Layer 4 of a small transformer language model trained on English Wikipedia (10 layers, counted from 0, width 128).
A neuron adds its activation times its output weights to the MLP's output. To switch it off is to set its activation to zero at one token and run the rest of the model.

Output weights of the MLP neurons that the questions are about. A number n stands for n times 0.0032.
n6: -3 -31 -40 -6 10 1 -30 9 -6 -12 -19 2 -19 -7 -21 -4 37 34 -24 -9 17 10 9 -12 -15 -21 29 -8 11 -16 2 -23 -6 -34 -53 24 10 6 -48 1 5 16 31 3 -28 -6 0 -3 3 30 20 35 8 12 13 42 -22 -22 -9 -3 -14 -15 -14 -13 -29 -9 -53 -15 11 56 7 4 8 -8 -18 -5 -29 32 -17 -31 -2 -22 11 -15 28 -3 -23 6 -18 36 54 -10 -12 5 -5 -36 -2 -9 25 5 -2 13 4 -5 -3 5 -28 -16 -12 -6 -26 6 -8 28 8 -6 11 6 -1 -17 1 -1 31 21 36 -35 -46 -24
n17: 27 55 55 -53 -5 -16 38 21 -19 30 -8 -29 -14 -21 -14 -28 -9 3 -37 -28 -32 -26 3 -13 3 -24 -17 9 19 10 -11 25 17 -16 -42 5 -11 -2 -2 -27 -32 41 9 -19 -13 -24 13 -2 -1 -7 13 12 -13 18 -9 9 -9 44 12 -28 -10 4 -35 -28 -38 -22 6 3 -28 -56 -11 -3 16 -36 38 28 14 -1 7 -1 13 30 0 -6 24 19 -6 1 -25 -4 16 -19 14 14 -5 24 18 -1 -2 -26 -9 -47 -23 -60 36 -2 -32 6 -4 -23 -10 -56 -31 7 -18 -14 -29 -28 24 -39 -19 -6 -9 -22 -48 -18 21 -26
n29: -14 7 -9 24 1 6 -29 4 16 31 33 -14 18 6 32 11 3 18 -29 10 32 -21 16 -22 -4 31 -7 32 73 -12 11 31 4 -25 -26 61 11 8 -36 9 19 -13 1 14 0 -21 -14 -19 5 -14 7 -3 15 24 19 -4 -23 -23 12 -3 -13 -12 10 32 -38 -18 0 8 45 -31 19 -6 -5 54 5 -28 -2 -8 -4 6 12 -11 -20 5 -26 -22 -4 -12 -13 -13 21 26 5 -18 16 -17 40 27 34 -23 -15 -35 -32 -34 -26 51 16 -20 -2 1 -15 -48 9 -3 3 -21 12 -3 16 18 7 3 -2 2 37 -17 25 8
n32: -25 -52 19 8 -21 20 18 -24 23 -4 19 12 15 -10 -8 -86 -7 61 -11 18 13 -81 -24 54 -31 -37 12 4 -3 -11 -19 -32 -26 -5 5 16 24 23 -28 -29 16 -13 -22 -32 -8 -15 -38 -11 6 6 6 -40 35 -3 -19 7 -17 -2 24 46 -43 -19 13 14 9 -4 -12 -1 5 -6 -1 -44 -6 -25 -14 -18 -13 3 -21 11 14 16 39 -34 -1 79 4 -33 -30 40 -3 -31 -23 11 26 -57 -3 39 16 -7 -25 18 1 13 -5 -7 22 -6 -23 -33 30 14 -9 22 -21 14 19 -9 -18 -4 -11 -1 18 -5 -17 9 -33 9
n35: -37 -16 -1 -6 0 -21 -7 -16 -23 -47 2 1 2 -5 1 8 24 -9 -7 -19 15 -11 29 -31 -31 14 -13 7 1 13 26 41 -21 12 26 3 -15 -5 0 42 19 -3 -7 1 16 28 -27 15 -28 -7 14 9 27 28 -1 14 -12 -5 39 -8 13 1 4 4 7 24 17 36 -19 44 16 31 49 36 -16 -46 -4 -1 -11 19 19 -7 -38 70 3 19 -9 -62 18 17 -6 15 44 18 32 -30 20 -32 -25 -79 -10 28 5 -10 -22 -12 2 -15 10 37 -10 19 -65 -18 -23 44 3 -18 -7 4 11 13 -6 -33 18 -16 -17 -3
n60: 37 17 1 13 -16 22 -36 -2 -21 -10 2 8 -7 55 40 19 -5 -36 10 -32 49 45 7 -22 -7 12 -6 -37 44 -30 -54 -29 -26 -32 -14 40 31 18 18 -49 -7 -17 7 -4 -47 -40 32 -4 -3 -7 -6 -7 5 -73 -32 -25 -6 5 -21 35 -34 -47 6 29 9 -41 11 -4 39 -33 22 -19 -6 27 3 12 17 -1 -3 5 -56 -9 12 19 -15 -25 29 -22 22 -1 -18 -31 12 -42 -40 -42 4 27 -12 51 -5 48 -26 -5 38 13 3 16 -24 33 1 -13 19 19 -14 20 32 -1 -1 2 29 -32 -14 1 -42 -18 -31 35
n68: -7 -23 12 0 5 14 -12 13 -19 -7 38 -31 -30 6 -69 -25 14 11 47 14 -11 -35 -4 9 -21 32 38 4 6 -13 -9 -21 -1 41 -7 14 -28 -12 1 3 -37 10 -19 -13 8 8 -2 -13 -13 -27 28 -36 -47 7 19 -39 -9 20 -26 16 25 -19 25 32 39 -26 36 -51 -2 -41 -13 -33 -18 -11 -3 -19 -69 -13 12 7 -16 -8 3 33 -4 -40 4 67 1 -15 -14 -31 45 12 -32 52 20 13 -17 35 -7 -49 2 -8 19 -42 -34 -4 -29 4 -18 -16 11 -47 -34 -27 -22 0 12 4 -1 -4 0 -14 -23 24 -12 -7
n74: 9 1 26 -41 15 -7 -44 14 -22 -3 18 -3 1 44 -3 22 -21 4 8 -10 17 28 -1 26 -31 14 -5 3 -24 -14 46 4 -2 -11 14 21 -6 -7 -15 50 18 -28 1 19 -27 11 -16 -1 0 9 17 21 3 -18 18 19 8 39 8 7 -23 10 -34 -54 9 -12 39 -43 28 18 -34 10 9 11 -3 -37 30 3 -26 13 -23 7 -33 -1 -31 1 -9 14 5 10 3 -30 -20 0 -41 -39 -14 12 -13 -10 37 -35 -17 -11 22 10 -18 3 49 -19 17 -33 21 12 11 -5 -5 -25 7 59 23 -5 13 3 -28 2 -5 15
n94: 21 -11 11 30 25 11 15 19 21 23 -3 20 16 -1 19 -17 -23 -37 22 26 3 -3 1 -40 20 34 33 16 -39 -17 -12 -23 5 28 -16 -59 37 25 1 46 -29 25 -27 -20 -6 1 4 -28 -6 26 7 15 52 12 13 -9 -29 -24 -9 13 -13 -4 -6 -32 13 -63 58 -3 15 16 -10 -15 -6 29 7 4 -16 -50 3 8 6 12 13 -39 -19 -32 0 6 -20 27 4 21 43 -6 -7 11 -25 1 -13 33 27 12 -4 24 24 -47 12 -16 -29 1 22 -1 -9 -14 34 8 -2 -22 7 5 34 -6 6 -17 -9 8 13 26
n102: -8 -40 -9 0 -20 -11 -29 -33 9 -33 27 2 23 -5 -1 -34 -8 -34 -26 -12 13 48 -33 -2 23 -6 21 -6 -22 1 9 49 9 -2 39 -6 -15 47 20 21 -34 38 12 -25 -21 9 4 -49 16 -15 20 16 39 -1 11 24 -19 -25 -3 -37 -10 33 -10 37 28 10 12 -21 9 -4 -9 -8 42 -35 -14 7 28 -7 -20 35 1 15 12 -43 9 22 24 -11 -9 8 1 -12 33 8 -22 31 10 -12 -29 15 -50 21 -38 39 -6 -49 -13 -8 -38 -12 -2 21 6 23 -28 20 -1 -20 20 -17 31 -37 -28 -5 -15 9 -22 -4
n106: 18 47 -13 11 20 3 -34 -33 19 34 5 -13 6 -17 -5 13 29 3 -2 29 -4 -15 -30 -8 -10 -28 18 -12 20 -5 16 -16 -28 -11 -16 46 -4 -44 17 -10 3 8 10 -3 -16 61 27 -29 30 15 18 -7 -14 -39 -17 37 -24 -11 -37 12 19 -5 43 38 -12 5 13 -30 26 25 -4 -1 -44 49 4 44 7 -35 4 33 -15 11 -57 13 -5 6 -20 6 16 -20 10 -16 11 13 -16 -21 4 -18 -39 8 37 -90 -2 4 -30 28 -32 30 59 14 -9 24 -35 -9 27 28 29 -10 13 16 38 -13 -42 -22 40 -5 -13 35
n173: -10 21 -17 -5 1 -7 -15 -51 -53 25 1 -16 -4 20 -17 -21 7 -49 -4 5 -16 7 -11 3 -14 1 35 6 -12 -26 24 -16 -10 -17 55 -10 27 -10 -27 6 -33 -5 -37 39 12 28 -8 1 3 -25 -16 4 1 41 17 -4 4 25 -45 19 5 -18 -1 52 3 19 4 0 -1 13 -2 22 13 36 18 -9 -31 -18 20 -22 5 -1 34 -14 -17 -12 -1 20 9 10 9 -41 13 -2 74 33 -26 1 17 -27 25 -1 15 -6 60 -8 25 2 5 4 -27 -51 -5 -9 4 -1 45 21 -33 -67 -25 4 -29 25 -8 7 -12 -8
n208: 36 -1 -36 -9 17 -7 -23 28 -7 31 6 -13 -46 -35 17 -27 10 -13 14 -4 -8 -4 18 5 -9 -14 1 26 7 7 -35 34 -17 17 17 12 34 -6 7 15 -2 64 39 30 -10 19 8 27 -9 13 -28 10 19 12 -3 35 21 7 12 -19 -52 -18 -22 -37 -37 -36 7 3 -2 44 4 -10 -21 -12 -20 -15 -39 1 0 19 8 16 -59 4 15 -60 -8 -2 -12 11 7 -4 -16 -31 -8 20 -61 2 -27 19 -34 -35 22 -34 -57 7 -46 -25 -48 -18 21 -11 2 38 -48 45 2 25 -41 -31 -8 -7 5 -8 -50 -38 -20 2
n254: 15 8 -15 42 -2 10 -13 7 25 -40 -25 -1 5 17 23 -9 -22 -29 45 -55 16 -4 -14 34 -40 24 53 6 -26 3 -2 5 37 36 6 22 6 -11 1 52 14 19 4 8 -8 22 -7 24 -8 21 -5 -17 17 11 2 0 -4 1 5 0 -13 11 -39 -3 16 41 -12 34 9 1 -31 -12 -6 6 -27 -2 -2 13 -2 -33 -17 23 1 -17 -5 -18 47 -47 -1 26 9 27 -4 -37 -21 -5 -12 17 22 7 -7 6 -2 14 15 9 51 -30 -9 46 -31 29 -18 -9 95 -14 0 35 -73 -37 11 -19 26 27 -33 19 -33 -14
n272: 24 -28 -4 -4 42 -50 -18 -31 25 -15 14 -5 -19 -17 -20 -20 17 29 13 27 14 -38 12 29 -13 21 3 -8 -8 -5 -18 14 25 4 16 -30 33 20 -12 20 5 -16 -34 -13 33 14 -7 -24 -16 -63 -18 -1 -38 38 -15 -8 -24 -41 -50 -27 -2 0 1 -28 7 24 -12 18 24 -22 -15 -17 -18 -55 -4 -4 -7 13 -33 -29 24 39 23 27 -7 -8 -17 14 -22 11 -13 -17 -22 5 -16 -56 -16 39 -6 -22 23 -24 -33 10 -24 -6 3 37 16 -19 26 -8 27 -7 31 52 -38 35 9 -2 -23 -25 2 -43 73 -20 -11 -29
n292: -16 8 -10 17 14 39 -28 22 -17 -12 -36 -7 -17 -37 -8 -2 25 8 -2 -24 -36 -30 -47 16 40 -43 -7 21 9 14 34 -12 -21 19 18 -7 -71 -53 27 -10 -7 19 10 -13 -36 -8 -8 -25 61 4 19 -35 -23 1 -11 -62 -35 -17 -29 29 -13 -4 -14 4 10 56 -7 -37 -3 8 21 13 -16 16 -19 12 8 -23 -7 41 18 39 34 55 5 -13 -73 52 23 -47 2 -7 28 -12 21 -43 -2 -42 -32 -24 26 12 23 -19 -25 -24 -13 -13 31 7 52 32 -30 -6 22 -28 7 -26 -13 20 34 20 42 35 -22 -11 -11 -14

Each question names a token from some text and the token that comes next. It shows the activations a of the neurons there, in the order above. A number n stands for n times 0.05.

Then comes g, the gradient of the next token's log-probability with respect to the MLP's output, scaled to length 1. A neuron's effect is roughly proportional to its activation times (output weights . g). A number n stands for n times 0.0036.

" A", then "way"
a: 0 2 3 -3 -4 -2 -1 1 -1 -12 0 1 1 1 4 1
g: 3 1 17 -9 12 -55 11 -1 20 23 11 -19 12 6 -43 -28 -11 31 33 48 39 5 -22 49 -5 -10 -55 -25 -8 10 24 4 -33 -29 4 36 -12 -14 -12 22 21 -11 -20 -26 3 -10 -16 29 11 13 -16 4 -9 44 -8 -12 2 0 -19 -4 36 -6 -9 15 19 -33 14 6 0 -8 -21 35 -42 -6 -4 23 -11 -17 48 -4 -36 -10 -6 -16 -27 -13 4 28 1 19 -51 5 -30 17 27 -8 8 -8 12 -33 -4 22 -23 -21 9 -33 -6 -3 40 16 -17 20 -11 -66 -14 -18 9 3 -82 -10 -48 -1 33 -36 -29 -37 32 29
Switching off which neuron hurts the next token most? n102

"ment", then "."
a: -4 0 2 4 3 -2 5 7 1 3 3 -7 -49 -8 11 11
g: -11 17 23 0 36 9 1 -6 36 -15 -17 -29 6 35 -20 1 -6 -45 -44 -6 0 -17 -52 -17 42 -23 14 -1 21 -25 23 -18 15 -23 -26 -34 -4 25 17 -4 -52 36 1 8 -31 -12 28 38 -3 1 -11 -33 8 -13 -46 -10 -21 19 -50 5 -1 8 -38 1 29 -72 31 -18 -42 9 1 -19 17 43 -17 10 17 -14 23 -41 -21 -27 27 -9 -40 35 -30 21 4 -9 17 -15 -12 25 -5 -5 -28 -18 -1 -2 15 -23 -8 -3 0 58 -17 -18 1 45 -24 -7 -24 -9 -5 -52 -16 -18 15 -12 24 -4 -4 43 -26 12 -9 -24
Which neuron, switched off, raises the next token's probability most? n272

" New", then " Zealand"
a: 0 2 -43 4 1 -4 -3 -3 1 -20 -3 -1 -4 -1 0 -4
g: -5 -19 12 5 -17 -34 16 9 -5 13 -4 -3 35 -16 8 -10 10 -17 22 -17 -35 -15 58 23 -26 -1 -18 8 -14 8 -32 21 11 -10 -6 -11 -32 11 37 -6 -32 -29 7 26 11 8 -49 -2 -41 26 -2 -31 27 -47 14 32 35 -37 -22 -15 -13 15 16 -19 -21 -16 -28 -5 -27 -35 -31 -11 0 -37 -2 -18 -6 -17 15 -9 40 -45 2 -37 -22 6 16 9 17 -14 8 8 9 3 21 50 10 30 -34 63 -64 1 45 -11 27 -31 6 -15 24 -32 -17 -6 29 39 -31 -18 -1 27 -43 -11 9 -37 19 -37 -4 7 -18 29
Which neuron, switched off, raises the next token's probability most? n102

"1", then " ["
a: -4 -3 -12 2 1 0 0 2 8 0 3 0 1 0 -2 -4
g: 18 -9 -41 -6 7 27 -1 9 14 7 16 -24 -6 -22 65 -8 -26 -3 -5 -3 16 -3 -57 39 37 -32 -37 -22 -43 -9 40 33 -15 8 2 10 -7 -18 -15 -38 -24 31 -34 11 29 52 1 57 11 24 2 25 14 28 -4 7 3 -56 -25 3 -19 16 27 55 36 12 1 -13 12 26 63 5 -5 -8 1 9 22 -37 3 7 10 -38 6 -2 5 -4 -29 -58 -18 1 -28 -5 -42 -15 19 -17 3 7 -13 10 -5 -5 11 -34 -41 10 13 12 -15 18 -7 -54 7 15 33 2 -16 0 -16 -21 16 -20 -2 -30 15 -18 -24 -23
Which neuron, switched off, raises the next token's probability most? n29

"e", then "i"
a: 0 -1 5 0 18 -6 13 18 43 0 0 -1 2 0 -25 1
g: 25 -8 40 1 17 32 -6 -34 -3 9 51 -19 -6 22 -52 -14 59 24 39 8 13 -18 38 -2 5 -30 -18 -34 -25 -5 -10 29 11 -6 54 15 7 28 -18 -11 17 3 -33 0 -3 -14 8 0 -22 12 10 -5 -7 -29 11 14 21 24 25 6 10 -14 -1 23 25 -6 -4 2 -28 -18 16 23 40 -3 -61 -28 -5 -6 0 50 -16 12 25 -37 -31 -28 -30 -24 11 -43 -42 49 36 26 16 23 -28 -18 6 17 -46 -45 0 -35 -24 -44 -23 14 14 34 -3 -27 -15 -4 -7 -19 7 14 -8 -12 39 18 40 -14 -20 -16 -16 18
Switching off which neuron hurts the next token most? n68

" |", then " Pakistan"
a: 0 -7 0 7 7 -5 -21 7 6 -1 4 3 4 1 3 -1
g: 5 26 -30 2 10 -27 58 -1 0 21 -25 -21 -16 -33 20 -26 -25 -4 25 60 32 30 -38 -16 12 19 -3 9 -6 -14 -30 -12 -25 -23 -42 18 -26 15 -11 -17 23 -37 18 9 59 8 -4 -27 11 57 -33 6 27 38 1 23 -4 16 28 16 25 1 29 27 -11 3 -12 19 19 23 9 -6 -34 -10 -54 5 -4 22 -23 -36 47 -46 -13 -52 -3 21 11 25 -12 19 44 -3 -31 -15 17 6 -2 32 -44 9 -27 30 7 10 -21 9 0 6 -6 -1 -21 -8 12 -18 -12 19 15 -15 -36 20 50 11 40 -29 6 13 9 -14
Which neuron, switched off, raises the next token's probability most? n74

"ent", then "ures"
a: 0 4 -3 -1 -9 -2 9 0 57 -6 -3 0 -2 -35 3 94
g: -16 -1 4 -28 32 -17 5 -2 -10 29 -23 -4 -10 -13 -30 -2 3 -19 7 -34 -21 42 22 -6 26 -17 11 9 -34 -54 35 -29 6 2 -31 53 12 7 -19 22 27 -16 20 -16 -5 14 -23 18 -21 -7 -43 11 2 -12 45 16 -27 45 -13 22 -46 -19 11 -22 -3 7 50 -30 -10 -32 27 11 21 13 -21 18 4 -7 48 -9 19 20 4 -22 -35 2 20 -21 -15 -16 3 -43 7 -28 -15 -1 1 3 -25 -1 -24 27 32 19 25 -9 -7 9 -12 -6 -7 27 -3 31 29 54 2 7 11 10 19 48 -54 -75 -30 25 3 -51
Switching off which neuron hurts the next token most? n94

" N", then "ep"
a: 3 -1 -1 -3 -30 1 0 3 2 -1 0 1 4 0 -1 -4
g: 1 50 11 -17 7 5 57 13 39 11 -18 -27 1 -18 36 -35 1 9 18 -1 1 27 -6 5 -7 11 -77 14 -31 41 -39 17 -38 -6 -8 -16 -24 -2 6 -31 -31 -5 11 -9 -10 13 -42 -38 37 30 28 5 13 -2 -23 -19 -30 -11 11 9 -4 34 0 -9 -27 -10 -8 -3 13 33 14 -53 15 9 -12 -2 -38 -9 50 17 10 19 4 -19 -10 -41 -14 19 5 21 -15 26 -55 -9 -6 -4 -45 -14 -23 39 -20 -10 15 13 -31 -24 8 -39 26 -44 7 -2 -33 25 32 -20 -23 18 18 17 -4 47 -11 11 -28 31 31 -12
Switching off which neuron hurts the next token most? n35

"|", then " Finland"
a: -5 0 1 6 6 -25 -6 0 0 -10 -2 2 -2 0 6 0
g: 23 -17 16 -18 -1 11 37 4 8 13 7 8 28 -31 -8 -43 18 24 -8 9 7 7 -26 -10 59 21 5 -18 5 -38 -26 -33 20 -26 20 -3 1 7 15 -31 -21 -10 11 44 32 12 -15 36 -23 61 6 -16 -10 -2 21 -8 7 5 -6 3 15 -21 52 -26 -31 16 3 -38 -29 20 -4 4 -10 -57 -12 -1 -24 10 26 46 26 -22 -28 -6 -25 -40 17 6 -6 -4 51 43 9 -23 45 12 52 -20 -12 22 -10 -11 -1 -28 21 -10 12 22 -24 40 6 -31 67 -9 29 -19 13 -22 -7 11 -15 -5 3 -55 20 -2 21 -28
Which two neurons, each switched off alone, lower its probability most, in order? n60, n102

" |", then " Netherlands"
a: -2 2 4 6 8 -7 -3 2 6 -4 3 -3 4 3 2 -1
g: 1 -31 -18 5 -7 7 34 -27 -8 5 -50 -22 73 8 -26 -16 24 -24 33 27 11 -23 -6 11 7 2 14 1 -16 -36 -40 -31 -8 -26 13 -2 -1 -1 -15 -28 -11 -15 31 -15 7 57 -21 19 -29 59 -7 8 31 29 21 1 -3 -18 22 -25 17 -9 59 -31 -35 13 -36 47 -17 0 11 -9 -7 -12 24 4 -13 36 -15 22 46 -13 -38 -23 -15 20 22 -11 26 44 49 9 -24 -28 12 -20 15 -10 -2 -12 -7 -4 14 27 1 -22 21 11 20 10 -18 0 35 -31 15 -20 38 -20 6 19 5 29 -30 -62 15 -9 20 -17
Switching off which neuron hurts the next token most? n60

" [", then "4"
a: 1 -1 -1 5 0 0 -2 -1 1 3 0 4 -3 -1 0 -1
g: 4 -2 -44 32 -36 -4 2 2 23 -14 -27 2 -2 25 -6 -15 -12 -29 2 -42 19 -32 21 21 9 15 22 -1 20 -17 -10 -30 20 38 -3 59 2 3 -36 55 -2 12 6 8 17 52 28 -10 -15 28 15 -3 16 -34 -2 -27 -5 -17 -43 27 -20 -34 4 13 -1 1 7 -1 12 15 -21 -18 -12 9 53 5 5 -17 5 -22 2 54 0 31 -16 38 15 -44 -40 34 11 -35 10 19 36 23 26 -7 -14 -13 12 -70 -19 23 48 32 -31 10 -12 7 33 -57 -2 -1 -31 1 27 -26 -12 -39 -14 -37 3 8 -3 11 2 16
Which two neurons, each switched off alone, lower its probability most, in order? n173, n32

" the", then " company"
a: 7 -9 -3 -1 -2 -6 0 -2 0 0 3 -5 1 -8 7 -1
g: 21 -19 -20 16 -8 -4 -49 26 16 -38 -1 -13 -36 -30 10 -24 30 -10 -54 -8 48 46 -37 -36 -17 12 -13 9 7 -11 21 1 35 4 11 -45 27 -25 27 -27 5 7 -1 48 -41 -50 -34 29 -8 -63 -9 61 44 -4 48 12 -12 48 -4 -31 33 -3 27 -10 -21 -12 -1 -18 13 30 21 -8 22 -18 7 22 8 16 -20 -8 7 -25 -8 8 3 5 4 21 -13 8 -12 10 12 -5 27 -18 -27 19 -32 34 11 -3 4 8 -14 20 52 14 11 36 14 -37 8 -25 26 -18 2 6 23 -13 8 10 -22 17 -16 -7 30 -32
Switching off which neuron hurts the next token most? n6

" Chart", then " for"
a: 11 12 5 2 0 -5 15 -14 1 -10 1 2 -17 -4 -1 5
g: 27 13 5 -13 -2 -74 -19 -15 7 -26 -3 -36 0 39 -52 1 14 -27 -17 -21 -20 32 11 -1 -14 1 3 0 -11 13 21 7 -55 -9 -25 33 7 -55 -5 24 -13 -11 28 -3 -10 51 29 24 -21 6 -15 27 7 -11 43 -12 -10 10 4 -33 -33 -19 -33 -19 15 23 -1 -13 -31 -4 -32 46 5 8 15 29 6 3 -27 50 15 3 36 4 -34 -38 -10 9 -8 9 -58 2 2 -16 -19 20 -4 18 7 -17 -16 -21 44 33 8 -11 25 27 30 21 -39 -31 25 9 26 -25 -31 48 -10 30 20 -2 -13 11 21 -2 40 33
Which neuron, switched off, raises the next token's probability most? n74

" in", then " the"
a: -27 -1 -6 2 0 0 -5 -4 -3 -33 -3 0 8 -2 -1 3
g: -18 23 -26 -9 -1 30 14 -13 -33 -5 6 -10 29 -21 -1 -3 -2 38 14 37 26 17 -14 -32 17 20 26 12 -23 43 -8 3 -37 -20 7 65 29 4 -5 3 -9 5 -8 14 2 -47 27 4 -10 11 -36 -14 42 -6 -29 7 -11 39 1 43 -7 -51 -30 24 -59 -29 -13 5 -17 -8 26 -20 -19 -27 -13 -16 -2 -16 0 25 12 33 8 20 -72 26 -35 39 36 -17 -30 28 -8 4 -5 -11 1 -1 -44 -23 -37 -18 -7 -25 -31 0 -35 -15 37 18 -42 -16 -25 4 -15 -17 -27 35 -3 2 24 -30 9 11 -29 -30 20 16
Which two neurons, each switched off alone, lower its probability most, in order? n102, n208

"\n", then "S"
a: 2 3 1 0 3 0 -1 0 -1 -3 2 18 0 -7 0 1
g: -28 17 24 29 36 26 15 -15 0 -1 -31 -37 -36 -7 -8 15 0 -9 26 -12 -23 -5 18 -24 -20 50 25 -22 -14 -16 -11 -22 29 7 -30 6 -7 -8 -31 10 10 -5 -59 -26 -27 -47 66 -47 -18 -1 -13 -9 -2 -12 32 -54 -35 -58 1 15 -6 -18 60 27 -18 -31 17 -31 4 14 44 -5 -28 14 42 -42 -18 11 -17 6 -48 -13 3 -7 16 -1 1 6 -17 -34 -23 26 3 -37 29 5 -7 -2 -3 -7 16 -45 9 13 -2 14 15 17 -32 -29 -34 -29 -5 -12 -32 14 24 -3 16 6 -24 -8 -27 8 26 16 1 -21
Which two neurons, each switched off alone, lower its probability most, in order? n173, n254

" with", then " his"
a: -17 -1 -10 4 6 -4 -2 -1 -2 0 1 -1 8 0 0 -4
g: 38 -18 4 -11 -1 -29 -33 29 1 7 33 8 -21 12 -13 -14 -88 -7 -6 10 17 77 -33 23 10 3 -1 -5 52 20 -30 11 1 -62 34 -18 3 -5 -3 7 -25 26 27 14 9 15 37 -24 -1 -9 -38 2 -29 26 11 -30 -11 -35 22 -45 -12 -32 -19 5 18 -30 3 11 27 4 20 -9 -68 2 12 4 -22 33 -35 0 -17 7 -1 32 17 -2 -20 -24 -34 13 -22 5 9 23 29 8 -22 13 20 8 -5 -11 -8 8 -30 16 -46 -9 18 -7 9 -20 -9 -2 2 6 -36 35 -10 5 -36 27 -14 11 -45 4 -35 -33
Which neuron, switched off, raises the next token's probability most? n35

".", then "\n"
a: 0 -6 0 -2 3 -2 5 3 1 -1 -7 -28 1 -2 6 5
g: -3 -83 -20 -10 25 -5 -7 -1 9 -16 7 29 -10 45 -22 55 33 -31 -23 -3 -11 -19 28 -4 -32 4 -20 -27 -13 -11 -15 43 -44 8 -3 -25 10 40 18 -34 -10 -7 -28 -23 -8 18 -32 17 12 14 -28 -20 -27 -4 -32 -1 -18 10 28 -6 51 -22 -33 -1 -32 -32 -60 -18 -15 -22 8 -12 13 -33 -5 21 24 22 34 2 -5 29 -23 -9 9 19 -26 21 34 -16 -13 19 8 -20 23 -13 -11 -7 2 -32 -19 -29 -41 10 -10 24 20 33 -56 16 28 28 -22 -15 -16 -50 11 36 -13 15 6 -16 -2 -21 23 12 -25 25
Switching off which neuron hurts the next token most? n173

"ert", then ","
a: 1 12 6 0 1 -1 15 -15 15 9 7 3 -2 3 6 -1
g: 67 28 38 -40 -11 16 35 -54 34 -16 -27 -41 1 -8 12 -20 -7 -35 -29 -21 10 26 -94 -7 16 -44 -26 25 18 14 -2 -18 29 -34 -14 -18 -21 -44 17 18 -5 -8 -7 22 -1 10 31 -13 -26 47 -41 -6 -2 -25 -20 -19 -23 38 -16 -6 14 2 -21 11 -8 9 42 -37 -41 2 7 13 13 -2 -14 4 19 -12 12 -12 5 -42 -15 -10 -11 24 -31 -19 -12 24 13 12 -10 15 17 -4 31 -9 2 -4 15 -32 6 -8 15 9 -22 -3 -1 47 -24 23 -22 -8 -51 28 12 -33 25 6 6 4 -30 -7 -13 -7 8 -31
Switching off which neuron hurts the next token most? n17

" 24", then "92"
a: 3 -1 4 2 -17 4 3 -2 14 -4 -4 0 2 4 2 -3
g: 27 -35 -20 31 50 -25 -10 33 49 -17 -40 -38 -42 13 28 13 -12 -2 0 0 31 41 -35 0 -14 -38 -1 0 -8 -37 -8 23 -19 8 2 67 21 69 -7 -11 -33 -8 4 -31 8 -8 20 33 -6 -9 8 -2 6 2 -6 6 20 11 -4 29 2 -18 13 -3 9 -14 -9 46 21 8 35 2 25 -33 10 -44 28 -2 21 0 -29 19 -29 6 14 1 -44 -12 -31 -50 3 -43 -1 3 15 -25 10 4 11 43 13 1 14 -31 21 16 -24 -2 -35 25 -36 13 -9 -15 0 4 12 7 55 -22 4 26 -30 8 56 14 -5 13
Switching off which neuron hurts the next token most? n60

"ans", then " to"
a: -1 8 -1 6 1 2 3 6 1 -5 4 -12 0 -4 8 -3
g: -10 32 -22 -20 -13 -26 -69 -43 -26 40 -16 -22 -26 -29 -38 -47 -8 -32 -9 11 -16 3 4 4 28 -29 -42 -3 30 -24 13 -38 -31 -1 31 26 7 -29 29 -16 -8 -7 47 -16 -8 -4 20 -56 -11 -18 25 -10 -3 1 -10 -18 20 12 3 2 -22 29 27 -5 4 43 -16 -28 32 -56 8 2 42 27 5 1 5 -10 -3 28 -12 -6 24 35 -48 16 -17 18 12 -18 18 23 -23 -23 -10 -8 1 16 44 12 -20 17 -8 -31 43 -22 -14 10 -24 12 19 29 -7 11 45 -53 30 20 -26 24 -11 -21 -18 -21 -8 -19 20 3
Which neuron, switched off, raises the next token's probability most? n173

"ar", then "ik"
a: 0 -6 -2 0 0 -13 -9 18 -6 0 -1 -16 5 -1 -8 -11
g: -16 -39 -13 20 49 0 11 26 28 23 -14 11 -15 23 -41 28 8 -8 -15 -30 -33 9 68 -8 7 -18 12 -4 22 20 9 2 12 -8 45 -17 -33 -4 -11 -2 37 15 -35 43 1 -40 31 -1 14 -3 -48 -21 31 -2 35 -20 31 -20 9 -21 -15 19 21 -14 -22 -27 -10 -14 -26 -5 4 58 -29 25 -16 -20 -22 23 2 -13 14 -13 56 -46 -9 3 36 43 39 -27 15 1 5 26 -9 -39 -53 0 38 -12 -21 15 -4 7 38 10 -30 -1 10 3 20 24 62 27 -13 25 19 -14 3 9 -16 -19 4 -12 2 -2 -9 -18
Which neuron, switched off, raises the next token's probability most? n173

" I", then "CC"
a: 1 6 0 -8 -28 0 1 4 -5 4 -2 -1 2 -2 0 3
g: -10 -53 -24 -10 33 -1 -23 25 -2 32 40 37 13 27 -31 -30 -12 -30 72 -43 0 4 14 4 4 -13 -26 -15 3 7 -40 -47 20 25 6 -23 -15 4 2 3 24 -44 26 18 29 -31 5 18 26 -27 -17 5 0 -1 -25 22 22 35 58 34 -19 10 30 26 -11 23 -4 9 26 -16 -7 -12 47 -34 -5 -29 15 -15 -40 19 1 -37 -16 -30 5 5 61 5 7 6 4 -14 43 -16 8 4 -30 -7 -46 44 -2 26 23 4 8 28 -8 -9 22 7 21 29 -2 -27 23 27 -9 -4 -5 -25 -13 -9 -4 39 -23 -11 -33 2
Which neuron, switched off, raises the next token's probability most? n17

")", then " and"
a: 0 -3 12 8 2 -2 0 11 -2 1 7 -4 0 0 0 1
g: 26 -24 14 -8 -24 -18 29 4 12 -21 -12 11 -22 -45 -24 -13 -16 -6 1 58 34 5 -7 34 30 1 -34 6 -8 -17 7 -30 -9 -8 -18 6 15 -24 3 34 -23 -16 10 39 42 -10 30 3 1 17 27 15 59 26 38 11 -5 -25 11 6 -48 -15 13 -13 -9 6 2 25 23 -22 3 36 -9 18 -63 15 -16 -19 -34 23 26 -8 23 -19 48 50 9 21 9 -13 -3 -24 5 5 -2 -1 -33 21 16 21 11 -11 38 -32 9 14 -56 -33 36 -51 -56 2 13 32 -34 -14 18 -23 -3 -8 27 -1 29 -19 -6 -20 24 36
Switching off which neuron hurts the next token most? n32